Layer 9 of a small transformer language model trained on English Wikipedia (13 layers, counted from 0, width 96).
A neuron adds its activation times its output weights to the MLP's output. To switch it off is to set its activation to zero at one token and run the rest of the model.

Output weights of the MLP neurons that the questions are about. A number n stands for (n - 128) times 0.003.
n1: 138, 149, 112, 77, 149, 146, 124, 142, 101, 175, 141, 126, 104, 44, 144, 182, 123, 95, 152, 198, 76, 119, 122, 83, 171, 49, 206, 141, 165, 180, 163, 153, 140, 82, 148, 155, 164, 119, 186, 57, 99, 172, 200, 148, 137, 119, 175, 95, 118, 87, 80, 124, 142, 147, 96, 127, 149, 87, 121, 131, 117, 157, 97, 72, 155, 97, 156, 151, 179, 96, 117, 153, 155, 82, 151, 93, 130, 64, 137, 145, 127, 130, 164, 155, 102, 113, 64, 105, 71, 233, 109, 136, 195, 128, 103, 124
n13: 120, 186, 146, 160, 78, 107, 64, 102, 102, 170, 102, 87, 96, 40, 181, 176, 167, 135, 118, 122, 144, 100, 147, 113, 192, 131, 142, 120, 121, 186, 77, 129, 128, 59, 96, 146, 174, 216, 165, 186, 115, 168, 154, 51, 171, 202, 151, 62, 105, 195, 176, 138, 159, 120, 121, 79, 150, 138, 94, 164, 114, 131, 136, 120, 159, 147, 105, 144, 156, 144, 65, 122, 171, 101, 81, 151, 134, 150, 106, 164, 118, 145, 92, 176, 89, 67, 133, 120, 80, 151, 113, 152, 129, 60, 90, 151
n18: 131, 136, 40, 53, 66, 151, 193, 45, 205, 141, 35, 89, 113, 166, 105, 126, 77, 133, 134, 154, 137, 88, 130, 158, 125, 106, 167, 121, 136, 114, 109, 135, 107, 131, 125, 107, 178, 97, 129, 112, 78, 95, 92, 123, 92, 138, 151, 91, 176, 111, 88, 92, 89, 184, 92, 117, 16, 145, 114, 156, 142, 173, 138, 158, 128, 199, 114, 145, 121, 122, 92, 163, 94, 101, 79, 151, 143, 102, 144, 124, 134, 80, 178, 107, 173, 106, 148, 89, 124, 168, 190, 144, 128, 98, 250, 203
n26: 84, 145, 167, 156, 70, 125, 111, 99, 105, 161, 104, 113, 124, 57, 146, 104, 155, 107, 167, 150, 181, 59, 199, 98, 106, 107, 192, 185, 121, 189, 146, 155, 110, 99, 158, 124, 69, 116, 123, 170, 83, 155, 97, 240, 112, 113, 77, 134, 106, 125, 146, 66, 81, 126, 169, 119, 145, 124, 135, 99, 95, 89, 128, 110, 112, 142, 80, 219, 146, 173, 236, 149, 110, 162, 79, 162, 170, 123, 106, 177, 95, 63, 138, 135, 107, 130, 99, 181, 116, 111, 54, 152, 81, 142, 135, 222
n45: 120, 159, 80, 119, 153, 185, 139, 145, 106, 119, 79, 86, 178, 133, 190, 118, 157, 93, 127, 65, 96, 163, 105, 146, 79, 74, 134, 236, 91, 100, 143, 148, 101, 116, 139, 104, 187, 193, 100, 72, 142, 116, 105, 54, 105, 54, 113, 129, 117, 198, 123, 124, 124, 127, 89, 161, 33, 48, 190, 112, 171, 185, 69, 16, 104, 68, 91, 125, 152, 191, 201, 163, 144, 159, 126, 128, 106, 115, 135, 151, 119, 194, 79, 95, 157, 74, 129, 147, 245, 110, 89, 110, 171, 69, 29, 199
n46: 119, 164, 106, 145, 117, 109, 193, 92, 143, 163, 101, 116, 154, 117, 139, 110, 137, 73, 53, 62, 137, 150, 162, 105, 163, 162, 166, 87, 142, 76, 123, 94, 173, 165, 152, 146, 127, 134, 122, 109, 169, 91, 99, 160, 132, 80, 122, 142, 105, 109, 126, 154, 169, 100, 111, 175, 142, 94, 144, 132, 139, 56, 123, 80, 171, 177, 134, 125, 125, 148, 94, 104, 113, 158, 174, 134, 139, 86, 138, 139, 87, 147, 137, 141, 149, 139, 67, 106, 142, 161, 128, 110, 126, 140, 46, 144
n50: 171, 137, 133, 99, 98, 202, 131, 130, 152, 110, 106, 188, 90, 152, 111, 100, 54, 109, 124, 120, 174, 208, 80, 44, 152, 102, 98, 148, 144, 92, 91, 91, 149, 133, 62, 168, 163, 190, 68, 96, 163, 123, 137, 164, 64, 128, 75, 119, 103, 112, 91, 165, 117, 171, 175, 83, 138, 94, 131, 162, 141, 133, 153, 139, 117, 85, 120, 177, 163, 191, 148, 67, 127, 170, 196, 79, 77, 116, 115, 93, 111, 134, 104, 154, 44, 168, 135, 202, 97, 175, 137, 126, 88, 92, 164, 94
n81: 79, 105, 125, 202, 213, 146, 140, 163, 173, 40, 117, 158, 124, 176, 149, 174, 99, 120, 163, 92, 67, 153, 127, 124, 142, 119, 85, 130, 134, 96, 144, 146, 182, 129, 171, 140, 155, 158, 111, 164, 99, 149, 41, 180, 124, 106, 113, 148, 123, 154, 115, 187, 119, 128, 176, 107, 214, 153, 123, 80, 108, 174, 205, 115, 88, 196, 201, 142, 106, 136, 104, 116, 149, 142, 169, 127, 111, 110, 179, 197, 163, 198, 126, 133, 199, 90, 147, 112, 120, 138, 158, 218, 187, 116, 123, 48
n88: 181, 56, 163, 71, 162, 112, 77, 150, 176, 230, 181, 127, 111, 160, 127, 126, 137, 129, 156, 69, 163, 130, 61, 103, 173, 113, 31, 106, 166, 170, 114, 119, 84, 46, 159, 108, 141, 137, 77, 90, 79, 127, 96, 96, 167, 98, 98, 151, 162, 68, 158, 136, 103, 133, 224, 108, 151, 165, 108, 90, 168, 86, 123, 184, 125, 139, 123, 143, 8, 106, 85, 146, 178, 87, 114, 143, 181, 81, 123, 110, 110, 95, 124, 109, 83, 172, 152, 33, 158, 121, 199, 100, 157, 130, 149, 144
n118: 89, 171, 135, 117, 112, 102, 155, 170, 235, 85, 53, 122, 161, 93, 81, 118, 89, 126, 92, 56, 143, 115, 165, 96, 131, 157, 205, 112, 167, 122, 115, 110, 71, 124, 163, 116, 96, 169, 79, 130, 168, 206, 121, 168, 139, 110, 115, 128, 185, 98, 114, 146, 136, 211, 136, 105, 37, 172, 116, 93, 113, 152, 93, 96, 111, 143, 91, 186, 129, 119, 118, 95, 155, 136, 186, 171, 105, 135, 160, 174, 115, 85, 72, 42, 131, 188, 169, 53, 105, 115, 148, 163, 176, 140, 167, 114
n140: 120, 85, 104, 106, 75, 129, 122, 182, 146, 73, 150, 160, 153, 188, 98, 160, 87, 110, 124, 104, 106, 166, 83, 186, 119, 135, 106, 121, 69, 73, 102, 115, 172, 141, 127, 71, 153, 83, 64, 60, 141, 173, 103, 172, 110, 198, 144, 86, 100, 104, 154, 80, 110, 157, 119, 91, 75, 113, 131, 138, 51, 121, 147, 161, 195, 169, 140, 97, 119, 207, 170, 113, 113, 150, 85, 139, 152, 84, 143, 124, 154, 93, 137, 125, 151, 188, 111, 104, 74, 67, 54, 170, 66, 72, 61, 148
n169: 105, 102, 184, 134, 119, 114, 123, 84, 72, 105, 164, 161, 226, 121, 90, 166, 175, 123, 82, 64, 81, 101, 153, 188, 132, 86, 86, 158, 170, 110, 151, 80, 148, 142, 153, 36, 136, 30, 112, 145, 98, 91, 113, 169, 122, 149, 113, 161, 118, 146, 115, 163, 134, 113, 168, 131, 159, 130, 173, 100, 121, 131, 198, 110, 115, 145, 72, 170, 115, 210, 121, 155, 80, 108, 136, 133, 84, 137, 138, 155, 126, 140, 63, 131, 118, 105, 130, 212, 128, 131, 188, 156, 59, 108, 138, 128
n171: 127, 90, 150, 123, 198, 114, 98, 155, 127, 130, 67, 165, 54, 148, 146, 154, 168, 110, 116, 173, 106, 133, 180, 151, 130, 165, 240, 189, 159, 101, 118, 65, 105, 120, 185, 149, 137, 140, 109, 98, 147, 150, 107, 61, 37, 185, 58, 111, 151, 135, 154, 162, 203, 117, 148, 120, 116, 158, 123, 153, 98, 60, 131, 159, 164, 92, 129, 148, 142, 132, 109, 194, 121, 167, 128, 105, 154, 141, 95, 137, 87, 119, 137, 153, 78, 153, 118, 173, 107, 73, 146, 164, 140, 122, 89, 87
n178: 101, 119, 93, 75, 176, 106, 133, 153, 135, 70, 101, 93, 85, 93, 112, 27, 172, 51, 173, 116, 109, 86, 173, 138, 180, 98, 171, 140, 76, 158, 36, 77, 83, 109, 104, 106, 156, 143, 147, 106, 93, 125, 126, 80, 149, 68, 122, 103, 141, 159, 90, 110, 107, 102, 222, 128, 187, 168, 127, 193, 159, 38, 208, 140, 147, 111, 123, 135, 111, 109, 99, 57, 167, 92, 130, 107, 244, 179, 98, 139, 119, 111, 110, 162, 164, 75, 145, 159, 168, 118, 174, 148, 145, 131, 156, 143
n184: 166, 203, 51, 98, 154, 115, 100, 120, 96, 242, 155, 64, 166, 179, 157, 106, 134, 91, 92, 127, 118, 142, 162, 174, 103, 124, 90, 159, 129, 181, 138, 183, 187, 123, 121, 115, 154, 146, 126, 110, 116, 83, 140, 124, 75, 105, 153, 162, 92, 96, 163, 151, 105, 193, 141, 116, 150, 70, 87, 139, 182, 148, 108, 84, 102, 116, 151, 174, 148, 154, 116, 67, 128, 123, 158, 170, 104, 117, 177, 117, 151, 156, 143, 166, 123, 151, 43, 121, 169, 76, 169, 86, 135, 165, 156, 49
n187: 138, 146, 107, 124, 135, 180, 133, 110, 164, 133, 172, 146, 159, 167, 154, 223, 147, 164, 144, 87, 169, 127, 113, 100, 219, 104, 112, 60, 148, 172, 100, 133, 198, 72, 153, 98, 86, 104, 65, 52, 149, 153, 153, 125, 233, 146, 124, 176, 151, 158, 118, 100, 98, 68, 137, 123, 31, 166, 113, 120, 143, 126, 172, 97, 116, 96, 117, 161, 106, 145, 172, 157, 155, 124, 105, 94, 128, 145, 187, 91, 80, 104, 109, 98, 128, 140, 74, 135, 91, 185, 90, 88, 126, 83, 119, 131

Each question names a token from some text and the token that comes next. It shows the activations a of the neurons there, in the order above. A number n stands for (n - 128) times 0.31.

Then comes g, the gradient of the next token's log-probability with respect to the MLP's output, scaled to length 1. A neuron's effect is roughly proportional to its activation times (output weights . g). A number n stands for (n - 128) times 0.004.

"th", then "ri"
a: 128, 128, 128, 128, 129, 129, 129, 126, 131, 128, 129, 128, 129, 128, 129, 129
g: 118, 94, 134, 161, 112, 104, 147, 119, 128, 137, 170, 149, 182, 128, 132, 112, 112, 111, 96, 148, 127, 87, 153, 172, 121, 145, 66, 112, 146, 90, 130, 141, 163, 125, 140, 116, 133, 68, 134, 167, 126, 120, 159, 149, 145, 134, 139, 127, 156, 53, 91, 126, 131, 109, 110, 145, 139, 138, 143, 158, 98, 136, 142, 151, 93, 147, 157, 175, 102, 139, 78, 120, 107, 155, 123, 92, 129, 77, 106, 118, 146, 132, 130, 123, 113, 132, 132, 104, 128, 110, 80, 153, 104, 168, 125, 112
Which neuron, switched off, lowers the next token's probability most? n140

" |", then "\n"
a: 128, 141, 128, 129, 119, 128, 128, 121, 128, 128, 128, 128, 128, 128, 128, 128
g: 136, 135, 177, 90, 141, 78, 112, 184, 158, 138, 171, 132, 88, 118, 110, 135, 187, 120, 112, 113, 91, 114, 185, 86, 147, 158, 70, 98, 128, 122, 133, 106, 172, 114, 143, 126, 164, 144, 117, 90, 166, 115, 114, 120, 118, 111, 181, 89, 121, 130, 122, 117, 112, 114, 143, 131, 147, 107, 144, 156, 88, 151, 111, 116, 119, 158, 113, 154, 116, 136, 120, 184, 133, 167, 144, 142, 115, 167, 150, 131, 136, 143, 133, 124, 139, 104, 152, 126, 103, 155, 133, 107, 129, 109, 140, 122
Which two neurons, each switched off alone, lower its probability most, in order? n13, n45

"ing", then " is"
a: 144, 138, 128, 128, 128, 131, 128, 128, 129, 128, 127, 128, 128, 129, 134, 141
g: 161, 200, 117, 100, 123, 108, 108, 162, 141, 153, 142, 169, 120, 159, 174, 148, 126, 181, 119, 124, 117, 114, 130, 103, 134, 103, 209, 98, 115, 112, 110, 132, 153, 117, 146, 138, 107, 98, 101, 107, 122, 109, 144, 193, 136, 139, 108, 148, 161, 130, 125, 127, 115, 134, 90, 161, 121, 97, 108, 127, 113, 91, 146, 119, 108, 121, 115, 165, 117, 98, 149, 101, 126, 139, 111, 108, 117, 166, 132, 112, 166, 130, 112, 114, 140, 149, 123, 79, 122, 142, 123, 174, 146, 100, 83, 110
Which neuron, switched off, lowers the next token's probability most? n187

"c", then "ra"
a: 128, 128, 128, 128, 127, 128, 128, 128, 128, 127, 130, 134, 128, 128, 128, 122
g: 89, 119, 166, 142, 89, 86, 137, 124, 83, 120, 139, 111, 158, 144, 125, 162, 117, 131, 130, 156, 134, 138, 145, 125, 135, 111, 92, 96, 156, 138, 145, 150, 192, 153, 132, 108, 102, 116, 99, 144, 106, 128, 76, 115, 146, 120, 174, 135, 151, 124, 144, 84, 168, 126, 168, 138, 105, 120, 98, 151, 128, 149, 125, 107, 121, 150, 96, 109, 111, 102, 62, 115, 61, 145, 94, 131, 145, 148, 150, 110, 137, 116, 105, 117, 145, 132, 132, 119, 99, 177, 114, 141, 75, 133, 144, 103
Which neuron, switched off, raises the next token's probability most? n187

" the", then " National"
a: 128, 128, 128, 128, 128, 123, 135, 129, 105, 128, 128, 128, 128, 122, 128, 129
g: 101, 80, 161, 140, 92, 121, 140, 103, 134, 42, 100, 82, 103, 157, 98, 78, 185, 119, 129, 136, 136, 119, 151, 132, 86, 135, 118, 133, 128, 108, 121, 149, 133, 122, 102, 101, 121, 101, 122, 123, 173, 146, 111, 108, 136, 139, 174, 125, 113, 121, 117, 123, 113, 122, 130, 151, 142, 134, 158, 95, 139, 112, 118, 170, 122, 168, 93, 108, 169, 114, 143, 100, 112, 153, 151, 136, 150, 84, 114, 116, 112, 133, 168, 156, 159, 157, 143, 142, 140, 113, 167, 129, 79, 119, 159, 125
Which neuron, switched off, lowers the next token's probability most? n88

"t", then "a"
a: 128, 134, 127, 128, 128, 128, 140, 127, 128, 121, 135, 131, 130, 128, 129, 128
g: 117, 99, 107, 125, 159, 114, 121, 130, 111, 156, 148, 117, 107, 116, 165, 126, 166, 150, 110, 106, 103, 130, 121, 145, 118, 165, 134, 102, 161, 128, 140, 104, 142, 128, 124, 126, 90, 8, 145, 128, 166, 161, 132, 161, 131, 99, 125, 134, 155, 107, 153, 148, 92, 152, 191, 151, 108, 126, 128, 122, 119, 131, 128, 155, 96, 166, 85, 140, 87, 120, 115, 106, 103, 137, 123, 144, 152, 150, 102, 134, 150, 107, 131, 123, 135, 146, 146, 151, 111, 137, 180, 131, 136, 123, 132, 74
Which neuron, switched off, lowers the next token's probability most? n169

"p", then "ers"
a: 128, 127, 128, 121, 128, 128, 129, 128, 128, 128, 127, 128, 122, 127, 128, 122
g: 154, 131, 104, 164, 169, 160, 134, 115, 130, 109, 124, 155, 126, 105, 139, 139, 179, 136, 132, 155, 105, 143, 179, 137, 74, 141, 128, 112, 145, 150, 123, 151, 85, 139, 117, 117, 104, 129, 90, 117, 155, 72, 127, 109, 180, 177, 175, 164, 137, 132, 111, 138, 143, 140, 116, 112, 135, 120, 143, 98, 125, 101, 130, 151, 127, 65, 92, 106, 138, 72, 114, 146, 130, 153, 111, 114, 101, 103, 134, 152, 107, 149, 148, 151, 75, 109, 71, 130, 140, 126, 120, 151, 119, 137, 118, 104
Which neuron, switched off, raises the next token's probability most? n171

"ed", then " "
a: 128, 148, 128, 128, 128, 117, 128, 128, 129, 128, 128, 129, 128, 129, 128, 127
g: 106, 138, 66, 98, 69, 125, 130, 67, 116, 122, 103, 103, 133, 169, 121, 127, 141, 79, 145, 158, 126, 118, 127, 156, 88, 111, 136, 173, 143, 103, 78, 169, 153, 140, 127, 142, 133, 90, 166, 140, 72, 152, 144, 155, 122, 126, 84, 124, 160, 144, 88, 110, 84, 119, 137, 118, 116, 129, 99, 139, 127, 107, 141, 112, 143, 126, 131, 137, 128, 122, 86, 95, 162, 134, 127, 136, 107, 125, 92, 112, 99, 87, 122, 103, 115, 152, 126, 126, 141, 138, 144, 152, 115, 102, 151, 83
Which neuron, switched off, lowers the next token's probability most? n46

"an", then " D"
a: 129, 130, 136, 128, 128, 129, 134, 128, 127, 117, 128, 126, 132, 128, 128, 128
g: 142, 107, 159, 160, 107, 178, 117, 93, 170, 149, 92, 153, 109, 118, 84, 139, 87, 129, 186, 139, 152, 107, 113, 123, 192, 156, 142, 161, 111, 148, 142, 119, 135, 152, 80, 155, 143, 206, 102, 81, 84, 147, 126, 159, 138, 106, 126, 131, 117, 137, 125, 94, 158, 112, 83, 115, 110, 126, 132, 167, 144, 138, 139, 95, 159, 95, 131, 123, 151, 137, 86, 143, 139, 132, 138, 138, 128, 121, 125, 126, 101, 121, 128, 122, 132, 112, 140, 136, 101, 108, 117, 137, 98, 156, 132, 160
Which neuron, switched off, lowers the next token's probability most? n50

" Cl", then "ay"
a: 128, 128, 128, 114, 128, 129, 120, 128, 128, 124, 128, 134, 128, 128, 129, 128
g: 143, 125, 124, 160, 123, 119, 132, 137, 94, 126, 124, 155, 103, 146, 138, 114, 146, 160, 99, 129, 151, 142, 148, 136, 182, 135, 122, 97, 137, 95, 78, 122, 93, 143, 165, 143, 169, 64, 165, 146, 134, 89, 91, 138, 159, 120, 133, 142, 186, 104, 168, 166, 122, 117, 94, 111, 100, 163, 122, 131, 100, 144, 126, 135, 146, 114, 141, 96, 166, 121, 70, 153, 127, 153, 144, 128, 142, 144, 109, 117, 136, 139, 127, 131, 149, 102, 153, 117, 118, 127, 186, 127, 112, 152, 199, 124
Which two neurons, each switched off alone, lower its probability most, in order? n26, n50

"om", then "en"
a: 127, 128, 128, 129, 128, 128, 121, 129, 127, 128, 128, 128, 130, 128, 128, 112
g: 111, 128, 92, 106, 162, 136, 121, 98, 157, 98, 144, 99, 119, 134, 120, 140, 157, 96, 117, 133, 130, 166, 132, 104, 61, 150, 136, 117, 167, 134, 139, 150, 131, 147, 138, 131, 138, 155, 95, 91, 180, 176, 108, 160, 118, 137, 83, 143, 135, 156, 93, 85, 131, 131, 96, 159, 135, 115, 133, 141, 74, 148, 110, 96, 136, 125, 129, 118, 150, 114, 133, 92, 106, 115, 156, 96, 98, 139, 158, 124, 52, 132, 104, 141, 140, 128, 113, 139, 142, 114, 58, 103, 140, 149, 122, 135
Which neuron, switched off, raises the next token's probability most? n187

"oss", then "u"
a: 143, 139, 129, 128, 128, 135, 129, 128, 127, 128, 128, 128, 128, 121, 128, 140
g: 121, 128, 123, 145, 123, 107, 125, 140, 87, 111, 122, 176, 89, 117, 151, 159, 151, 126, 142, 135, 129, 150, 94, 112, 165, 172, 82, 142, 143, 141, 158, 109, 151, 123, 122, 149, 112, 122, 101, 104, 147, 123, 137, 126, 135, 139, 92, 134, 116, 117, 148, 133, 111, 102, 219, 129, 79, 95, 127, 104, 167, 139, 131, 158, 146, 146, 90, 122, 147, 108, 98, 138, 62, 162, 120, 155, 122, 124, 91, 131, 150, 107, 114, 110, 118, 127, 103, 179, 103, 171, 86, 121, 134, 92, 118, 104
Which two neurons, each switched off alone, lower its probability most, in order? n187, n178

"d", then " B"
a: 129, 131, 128, 128, 128, 129, 128, 128, 127, 128, 128, 137, 128, 129, 129, 129
g: 124, 152, 171, 157, 99, 144, 121, 129, 112, 112, 117, 155, 116, 134, 134, 173, 98, 120, 148, 137, 123, 124, 107, 98, 151, 118, 124, 105, 101, 189, 122, 134, 117, 136, 112, 163, 114, 230, 139, 86, 70, 115, 96, 132, 126, 176, 118, 114, 100, 148, 118, 109, 185, 70, 75, 125, 118, 144, 135, 126, 168, 108, 114, 97, 158, 97, 138, 90, 139, 129, 119, 152, 150, 131, 129, 145, 123, 132, 132, 121, 138, 144, 129, 128, 90, 127, 144, 119, 103, 131, 92, 109, 130, 126, 138, 149
Which neuron, switched off, raises the next token's probability most? n169

"ard", then " |"
a: 127, 128, 137, 128, 131, 128, 127, 128, 128, 128, 128, 119, 128, 136, 128, 129
g: 124, 144, 153, 138, 167, 103, 128, 167, 148, 119, 128, 150, 99, 143, 132, 114, 130, 96, 151, 136, 116, 100, 128, 138, 168, 107, 131, 148, 99, 121, 114, 144, 156, 144, 112, 132, 195, 203, 68, 161, 90, 144, 129, 67, 115, 121, 112, 176, 91, 109, 98, 141, 116, 166, 176, 113, 133, 135, 138, 59, 142, 123, 139, 147, 127, 137, 160, 113, 135, 127, 144, 122, 91, 136, 139, 121, 107, 136, 145, 153, 94, 71, 124, 103, 137, 132, 141, 121, 154, 109, 141, 149, 146, 130, 112, 126
Which two neurons, each switched off alone, lower its probability most, in order? n178, n169

" m", then "m"
a: 127, 128, 124, 128, 128, 126, 127, 128, 128, 128, 129, 128, 104, 129, 127, 144
g: 107, 117, 87, 129, 100, 114, 125, 173, 105, 95, 129, 125, 109, 128, 157, 130, 99, 125, 111, 157, 120, 103, 161, 138, 93, 93, 117, 137, 89, 134, 129, 142, 170, 136, 122, 130, 70, 156, 162, 174, 121, 154, 188, 139, 124, 124, 131, 116, 138, 118, 144, 146, 82, 141, 67, 128, 119, 108, 118, 162, 116, 149, 132, 93, 127, 106, 140, 124, 97, 119, 128, 125, 83, 128, 111, 120, 118, 94, 147, 122, 224, 153, 143, 124, 165, 158, 120, 150, 117, 117, 102, 143, 126, 156, 108, 155
Which neuron, switched off, lowers the next token's probability most? n171

"t", then "t"
a: 128, 128, 128, 128, 128, 127, 134, 127, 128, 121, 128, 128, 128, 127, 129, 128
g: 102, 115, 119, 141, 127, 65, 127, 128, 163, 90, 130, 103, 141, 137, 133, 144, 122, 139, 191, 185, 67, 150, 112, 156, 183, 151, 135, 117, 99, 108, 153, 121, 67, 136, 120, 131, 131, 96, 124, 121, 92, 167, 151, 170, 105, 82, 104, 125, 131, 155, 115, 107, 133, 109, 120, 112, 114, 103, 149, 100, 121, 114, 110, 124, 155, 129, 144, 143, 139, 131, 114, 91, 168, 118, 78, 117, 166, 101, 132, 127, 105, 165, 128, 142, 151, 153, 167, 130, 122, 144, 143, 111, 164, 133, 140, 160
Which neuron, switched off, raises the next token's probability most? n50

"ark", then "ings"
a: 155, 128, 128, 128, 127, 128, 128, 128, 129, 128, 128, 129, 128, 128, 127, 127
g: 94, 115, 158, 122, 105, 160, 120, 156, 135, 160, 109, 135, 116, 150, 156, 120, 132, 153, 167, 152, 131, 102, 141, 88, 133, 175, 183, 96, 116, 117, 147, 144, 168, 121, 152, 103, 94, 98, 164, 155, 95, 74, 143, 113, 133, 143, 103, 130, 89, 159, 127, 118, 144, 135, 142, 129, 138, 148, 110, 168, 154, 143, 133, 133, 128, 138, 154, 123, 194, 137, 85, 131, 116, 111, 169, 127, 135, 134, 140, 138, 154, 138, 144, 118, 106, 89, 94, 99, 151, 202, 173, 120, 115, 149, 130, 145
Which neuron, switched off, lowers the next token's probability most? n1

" ", then "18"
a: 128, 129, 128, 117, 128, 139, 128, 144, 128, 128, 128, 128, 130, 129, 128, 127
g: 138, 96, 113, 92, 111, 156, 113, 139, 149, 151, 182, 140, 115, 169, 117, 120, 114, 129, 97, 167, 97, 164, 116, 115, 136, 163, 109, 135, 128, 138, 125, 158, 173, 165, 128, 149, 129, 87, 140, 136, 119, 137, 134, 126, 138, 173, 163, 135, 96, 139, 136, 90, 119, 166, 128, 122, 132, 147, 142, 117, 98, 101, 116, 110, 133, 117, 175, 83, 155, 169, 51, 105, 110, 117, 129, 137, 139, 123, 153, 139, 104, 113, 132, 126, 86, 108, 101, 137, 161, 117, 206, 102, 104, 136, 158, 134
Which neuron, switched off, lowers the next token's probability most? n26

" C", then "ong"
a: 128, 128, 128, 128, 128, 132, 128, 127, 128, 128, 129, 159, 128, 129, 127, 129
g: 138, 82, 128, 114, 121, 125, 138, 102, 133, 115, 97, 107, 106, 89, 140, 103, 137, 153, 108, 126, 183, 182, 136, 94, 182, 150, 131, 99, 131, 106, 121, 122, 93, 171, 125, 134, 111, 130, 152, 178, 184, 122, 157, 82, 132, 170, 138, 141, 119, 125, 120, 156, 120, 88, 167, 168, 147, 161, 116, 164, 99, 111, 138, 127, 115, 147, 139, 86, 124, 97, 128, 116, 135, 108, 110, 145, 117, 170, 136, 153, 153, 125, 145, 138, 116, 53, 103, 156, 152, 134, 131, 125, 113, 116, 154, 144
Which neuron, switched off, raises the next token's probability most? n169

" ", then "2"
a: 128, 128, 128, 128, 127, 137, 127, 140, 128, 127, 128, 128, 129, 130, 129, 128
g: 134, 131, 99, 160, 154, 106, 126, 141, 151, 138, 152, 102, 170, 99, 133, 75, 99, 125, 141, 109, 161, 102, 155, 112, 144, 141, 133, 156, 60, 138, 116, 84, 129, 103, 140, 146, 123, 123, 131, 136, 109, 148, 157, 100, 120, 98, 119, 111, 130, 134, 125, 141, 95, 93, 134, 82, 116, 133, 152, 172, 89, 125, 107, 188, 99, 128, 99, 110, 127, 114, 150, 108, 148, 118, 92, 115, 150, 155, 98, 130, 112, 153, 148, 166, 50, 155, 109, 127, 110, 137, 81, 145, 141, 167, 140, 116
Which neuron, switched off, lowers the next token's probability most? n178

"t", then "r"
a: 129, 128, 129, 128, 128, 127, 132, 127, 128, 122, 129, 130, 128, 131, 128, 128
g: 143, 117, 115, 157, 88, 138, 103, 115, 133, 147, 177, 141, 188, 153, 134, 153, 104, 120, 137, 135, 153, 171, 136, 142, 136, 85, 66, 112, 139, 117, 129, 97, 167, 118, 142, 127, 96, 190, 144, 136, 82, 107, 111, 145, 118, 66, 137, 141, 127, 131, 107, 136, 156, 137, 76, 126, 104, 120, 125, 143, 117, 133, 127, 134, 117, 112, 132, 146, 138, 132, 83, 100, 106, 142, 101, 83, 128, 123, 142, 145, 77, 108, 102, 139, 154, 131, 129, 130, 150, 190, 102, 174, 119, 124, 94, 144
Which two neurons, each switched off alone, lower its probability most, in order? n118, n50

" but", then " al"
a: 134, 131, 130, 128, 128, 123, 128, 130, 129, 129, 128, 128, 128, 128, 128, 128
g: 118, 83, 144, 161, 128, 96, 126, 165, 124, 212, 117, 167, 149, 121, 92, 160, 115, 132, 142, 127, 157, 118, 134, 123, 159, 97, 149, 132, 89, 115, 136, 124, 87, 114, 155, 128, 122, 101, 153, 164, 105, 172, 117, 157, 124, 130, 145, 106, 140, 152, 135, 127, 155, 125, 155, 100, 90, 155, 105, 99, 148, 191, 121, 119, 167, 113, 129, 171, 101, 168, 167, 146, 125, 93, 98, 123, 127, 114, 151, 161, 160, 120, 113, 117, 70, 146, 121, 119, 124, 119, 116, 137, 146, 119, 161, 132
Which two neurons, each switched off alone, lower its probability most, in order? n46, n1

" ", then "7"
a: 128, 129, 128, 114, 126, 136, 128, 146, 128, 128, 128, 128, 132, 129, 128, 127
g: 141, 135, 170, 147, 124, 116, 141, 148, 112, 108, 61, 99, 131, 82, 126, 160, 160, 117, 127, 148, 118, 151, 130, 115, 126, 67, 94, 152, 149, 116, 145, 120, 123, 85, 141, 134, 141, 117, 141, 81, 105, 85, 130, 134, 136, 97, 135, 145, 147, 99, 124, 162, 121, 117, 153, 120, 124, 129, 116, 62, 173, 149, 125, 90, 98, 175, 109, 148, 125, 95, 153, 125, 130, 155, 134, 108, 108, 90, 79, 110, 155, 110, 138, 95, 134, 120, 133, 132, 141, 86, 67, 113, 152, 129, 108, 156
Which neuron, switched off, raises the next token's probability most? n26

"p", then "ens"
a: 128, 128, 128, 138, 128, 131, 128, 127, 128, 131, 128, 131, 128, 128, 128, 119
g: 133, 121, 97, 128, 151, 130, 143, 107, 99, 122, 101, 113, 65, 139, 98, 129, 137, 128, 119, 170, 113, 118, 138, 125, 103, 144, 161, 123, 155, 152, 102, 146, 159, 150, 100, 75, 155, 153, 131, 78, 205, 138, 126, 136, 159, 147, 126, 110, 120, 112, 149, 108, 117, 136, 138, 145, 127, 132, 100, 137, 131, 93, 157, 169, 153, 150, 127, 132, 153, 83, 88, 110, 144, 110, 129, 65, 111, 192, 134, 134, 123, 145, 136, 131, 161, 106, 168, 133, 120, 125, 66, 116, 152, 146, 113, 147
Which neuron, switched off, raises the next token's probability most? n26

"th", then "."
a: 131, 121, 128, 128, 128, 140, 128, 127, 128, 128, 128, 128, 128, 127, 135, 128
g: 130, 165, 123, 87, 153, 134, 102, 147, 101, 136, 125, 123, 63, 138, 170, 137, 149, 115, 170, 146, 123, 153, 119, 81, 93, 106, 131, 119, 110, 141, 110, 99, 81, 118, 91, 124, 107, 162, 112, 126, 113, 127, 88, 111, 124, 132, 130, 155, 146, 124, 154, 152, 138, 163, 106, 104, 107, 101, 125, 149, 183, 107, 129, 166, 165, 92, 139, 139, 147, 105, 99, 121, 109, 135, 80, 125, 101, 147, 173, 157, 122, 117, 128, 117, 135, 106, 82, 139, 102, 144, 74, 94, 175, 100, 126, 110
Which neuron, switched off, lowers the next token's probability most? n184

"p", then "ical"
a: 128, 117, 128, 131, 128, 138, 128, 127, 128, 128, 115, 128, 128, 126, 128, 128
g: 174, 144, 163, 112, 123, 177, 172, 89, 121, 135, 138, 97, 140, 89, 112, 138, 143, 122, 109, 110, 120, 122, 189, 123, 121, 107, 115, 119, 178, 143, 117, 190, 137, 155, 118, 154, 157, 120, 105, 144, 92, 158, 148, 98, 125, 129, 154, 119, 115, 114, 150, 126, 171, 94, 139, 110, 131, 146, 132, 158, 143, 126, 107, 75, 126, 131, 154, 86, 91, 123, 133, 85, 102, 88, 109, 104, 143, 76, 153, 90, 146, 146, 120, 159, 128, 110, 158, 96, 156, 129, 146, 127, 96, 152, 136, 128
Which neuron, switched off, lowers the next token's probability most? n140